Layer 3 of a small transformer language model trained on English Wikipedia (13 layers, counted from 0, width 96).
A neuron adds its activation times its output weights to the MLP's output. To switch it off is to set its activation to zero at one token and run the rest of the model.

Output weights of the MLP neurons that the questions are about. A number n stands for n times 0.0076.
n7: -27 5 -21 32 -27 1 27 7 -9 18 -11 -7 1 2 -6 3 34 47 36 0 -31 -13 11 21 -27 -47 -10 15 16 -6 -4 25 16 -10 -14 49 -7 38 -12 11 -13 -8 5 -23 -10 17 46 -1 -18 10 -38 3 20 14 3 -10 31 -14 -32 -12 -30 30 17 -27 -2 19 -9 8 13 54 17 15 16 -41 -23 -3 -11 4 -16 12 -8 17 24 27 -41 0 6 -5 2 -23 -14 -23 16 -27 11 11
n32: 3 -19 6 -8 -8 -20 -2 9 1 1 7 11 -13 -1 10 -7 -15 -15 -30 -23 -12 -4 35 -23 -21 -14 53 4 -17 -5 -4 6 17 14 -7 -4 -8 -2 -26 24 -18 -21 25 -9 2 -1 -14 -13 22 20 -5 10 18 -10 -12 -13 -17 -7 3 24 -5 28 -8 -20 -16 -1 2 1 15 32 10 12 -6 28 -25 0 -18 1 -2 -4 -8 42 -38 5 -33 13 4 25 -2 -3 -9 -5 -9 -4 -3 4
n69: -14 -7 -50 -22 7 9 2 -5 14 20 1 15 6 -1 -14 3 -6 11 2 -43 -13 18 -7 -13 12 -2 1 21 27 -7 -10 11 -17 13 -11 2 -4 -18 20 -5 -13 -20 -7 27 -7 -15 -8 -15 -18 0 5 -3 0 -40 -28 22 20 -27 -12 19 25 -60 -12 2 -69 -27 -35 25 5 -1 1 -3 -7 5 -16 11 -17 -1 26 -6 -8 -2 6 6 12 15 0 -16 12 13 0 -21 8 7 -15 -14
n103: 6 -17 -30 -1 -2 13 -1 8 -15 12 -23 40 19 23 3 38 21 -17 4 -27 -19 8 23 24 -17 10 7 2 -15 0 14 -34 -10 8 -7 -16 -13 11 1 -15 -38 -16 39 10 -9 -29 4 -41 29 -12 -21 9 -7 -6 -32 -5 -8 -27 5 25 8 -16 -14 6 -61 -4 -2 9 -11 20 -16 -6 11 16 -9 10 -16 -7 10 -10 7 -3 -10 13 -11 -14 31 14 0 -5 -20 -38 -9 -2 -13 -1
n109: 35 -20 24 32 6 -27 -15 -10 13 26 1 17 -4 -13 9 9 6 15 -6 -9 -12 -8 -10 26 11 -26 -34 1 1 22 1 3 -5 -7 -26 0 15 -12 13 10 -13 11 -28 -14 11 11 12 -11 9 -20 -12 24 -7 -9 -1 -15 0 -3 -10 -6 -8 18 -14 1 24 -11 26 29 13 4 8 2 33 -3 -31 29 8 -31 19 -5 5 -26 -17 14 -38 1 -18 13 34 -1 12 23 -24 21 -8 14
n165: -39 29 19 7 -18 19 -5 -8 1 -17 -27 8 -2 6 -8 9 -24 24 13 15 -13 -12 -26 2 21 -4 30 13 3 6 17 34 -7 5 21 -10 -7 13 4 23 -4 -10 -16 -5 7 15 29 3 38 28 3 39 6 6 -14 1 -14 31 3 -5 6 45 -12 -7 -16 29 1 6 4 5 12 8 -7 -42 36 -8 -14 7 0 -26 -13 0 -11 4 0 10 -6 35 8 29 -31 4 0 -12 -7 -3
n174: -1 11 -17 13 -1 -2 -18 25 -5 12 -35 -8 -9 -4 -18 10 1 0 -41 3 -15 24 2 -11 18 -4 -1 15 37 29 -38 8 11 -12 -18 17 13 -6 13 -6 -9 45 -13 22 2 8 -12 6 -4 1 -21 -44 15 -20 31 -2 -24 -32 34 2 -11 -13 38 -7 22 1 -6 -1 -1 13 6 33 27 -3 33 18 52 -29 -15 17 23 -10 10 -23 23 -6 23 -21 10 5 -25 -12 -13 8 4 -7
n243: 9 -9 -20 1 -22 4 -2 0 4 9 -6 14 2 -11 7 10 5 -46 3 -15 -3 5 -11 -22 10 -3 12 -2 13 -15 -6 -15 2 9 -25 42 1 5 7 -18 1 -3 5 -17 1 5 1 -4 16 8 -1 -13 -5 -32 1 41 -2 -9 -12 -29 -28 -32 -25 -20 -21 13 -95 -6 4 9 -4 -29 -43 -48 -6 -11 -41 9 0 -12 1 2 -1 16 -8 -5 3 -1 13 20 -27 -6 6 14 -5 15

Each question names a token from some text and the token that comes next. It shows the activations a of the neurons there, in the order above. A number n stands for n times 0.14.

Then comes g, the gradient of the next token's log-probability with respect to the MLP's output, scaled to length 1. A neuron's effect is roughly proportional to its activation times (output weights . g). A number n stands for n times 0.0051.

"ing", then " for"
a: 0 0 -1 0 2 1 1 -1
g: 16 -5 11 -1 9 -26 -25 -1 -15 41 -21 30 -2 7 19 9 7 27 -39 8 -5 -32 -10 11 12 -28 -23 20 -6 25 -24 8 32 29 -2 -18 25 -57 8 5 34 31 4 -6 5 -23 -7 17 -4 1 8 -3 2 12 -13 -14 21 -22 -6 -6 14 -11 -4 6 40 1 1 -15 6 -5 -4 -34 1 -10 16 11 15 -74 -6 -17 24 5 23 32 -14 15 -23 20 -5 2 -8 -33 11 26 -3 0
Which neuron, switched off, lowers the next token's probability most? n109

"vent", then "ures"
a: 0 1 -1 0 5 1 -22 0
g: -14 1 -4 -28 0 6 -22 17 28 -18 -16 26 25 -16 8 1 -19 -14 36 40 9 0 27 9 47 -6 -45 40 25 3 -12 15 3 -12 -2 0 -28 1 -16 -20 0 9 -34 2 15 -2 39 41 -19 4 3 -25 10 5 -2 -6 20 27 -10 6 10 -1 -2 1 -37 27 1 -15 0 13 15 11 -2 -12 6 15 3 -48 -4 -5 -22 -4 23 8 -51 12 56 -10 -7 -3 20 0 -13 0 -1 -16
Which neuron, switched off, raises the next token's probability most? n174

" her", then " from"
a: -1 -2 -55 -6 1 1 0 0
g: -12 6 21 -34 -26 8 -38 -4 -18 20 -11 23 -5 3 4 -20 52 19 -15 6 -20 3 16 -13 -48 -4 -11 -14 -39 -10 -17 -9 45 5 -2 -12 18 4 10 12 -23 -5 -28 -13 -16 7 -11 37 -28 32 -12 7 8 0 -1 3 12 30 9 -6 -7 27 -3 -1 6 -21 6 22 -43 15 -5 -4 -15 -2 -12 -26 21 -30 -27 -46 17 -17 0 21 -17 22 26 -45 1 -3 -11 24 -2 -12 -5 9
Which neuron, switched off, lowers the next token's probability most? n69

" is", then " dis"
a: 1 37 -1 -7 0 3 0 -1
g: -5 -22 22 -6 -17 28 -13 -16 -2 2 4 -15 2 -6 18 -17 10 -1 37 -24 11 11 -5 5 -59 22 15 43 1 -16 27 0 -19 59 -17 -9 3 33 17 -11 -46 -2 -8 -18 0 33 24 48 -4 21 -14 1 13 1 16 -38 -6 3 -15 -1 12 6 25 1 8 7 -4 1 0 -4 -9 16 54 -1 -8 34 -2 15 9 -7 -21 -1 12 10 -44 26 -3 7 -4 -17 -12 12 0 16 25 11
Which neuron, switched off, lowers the next token's probability most? n32

" music", then " station"
a: 0 -1 -1 2 0 0 -8 7
g: 10 11 -35 -5 -14 9 -4 -26 20 -15 2 2 16 12 0 17 1 6 8 -39 33 -8 -3 -19 -68 7 53 -25 -4 -13 21 -18 16 2 -17 -9 -10 2 40 -10 14 29 3 20 9 10 -6 -3 1 4 -1 29 -8 14 -26 -4 21 12 18 -6 -13 22 14 1 61 38 -13 3 29 24 -24 -20 12 20 -22 -19 -13 26 0 -19 5 13 -29 19 10 -8 -37 14 -2 -16 -1 21 -14 0 22 2
Which neuron, switched off, lowers the next token's probability most? n174

" on", then " the"
a: 8 2 2 -6 -1 25 -1 -1
g: -33 -12 -9 7 -25 16 4 -31 -2 -11 4 -12 14 -5 18 9 46 5 -7 12 5 43 8 9 -50 -13 5 38 -34 14 -16 -29 -5 0 31 -11 0 11 15 40 -44 14 -10 -7 -13 6 -16 -12 7 19 4 38 2 -1 11 17 -35 24 3 -1 25 23 -16 6 -13 10 7 14 -34 10 -9 9 -12 27 39 -27 12 50 -12 -25 14 -11 -5 23 7 -12 25 20 -24 3 16 8 16 -10 -9 -5
Which neuron, switched off, lowers the next token's probability most? n165

".", then " D"
a: 24 -2 0 1 2 1 0 0
g: -8 29 -6 -6 -11 2 44 -16 -22 12 -4 -6 -21 21 45 15 -18 -1 41 -40 -15 -23 3 -3 -44 -13 -18 -14 -10 4 4 20 0 5 -8 -30 38 -9 44 12 -34 0 -16 -23 -4 24 -19 -13 30 -18 3 35 22 8 -29 -3 2 -6 -25 1 -9 -5 -20 0 43 -1 4 -4 0 24 -25 14 -15 -15 14 -34 13 9 -10 35 3 -4 -39 -1 -30 2 21 11 1 17 -17 17 3 -20 -4 -13
Which neuron, switched off, lowers the next token's probability most? n7

"ets", then " off"
a: 0 4 -1 1 3 3 0 0
g: 11 -11 -1 5 34 -10 -25 -6 53 6 -25 4 -26 -2 6 15 6 16 -57 -14 6 -19 -5 2 -47 0 -46 17 15 4 18 -1 -36 1 -30 -47 23 -11 14 -18 -18 -1 1 14 -12 -31 22 12 13 -8 -8 -11 -5 7 22 19 13 15 32 -1 11 4 1 6 -21 18 10 -33 8 -16 -24 12 19 16 22 31 -51 -24 1 -26 18 22 -13 -11 -3 24 -7 -12 7 13 15 13 1 -11 11 12
Which neuron, switched off, lowers the next token's probability most? n109

".\n\n", then "=="
a: 44 2 -1 -2 7 1 1 -1
g: 9 27 11 16 -1 -2 26 -44 25 -23 4 19 -16 3 -20 25 -20 -13 4 19 -6 -32 21 10 -13 14 16 6 9 4 -43 -14 -34 -3 1 27 28 6 28 15 -27 16 1 4 -17 -27 45 4 1 4 -9 -43 7 19 -5 -2 -26 -30 -17 -1 -28 -19 36 -3 -7 1 -1 27 -25 31 1 12 -15 -4 -16 -6 -5 -6 -7 41 15 8 -13 0 31 -11 -44 -24 -3 -18 -2 44 -23 -21 -2 3
Which neuron, switched off, lowers the next token's probability most? n7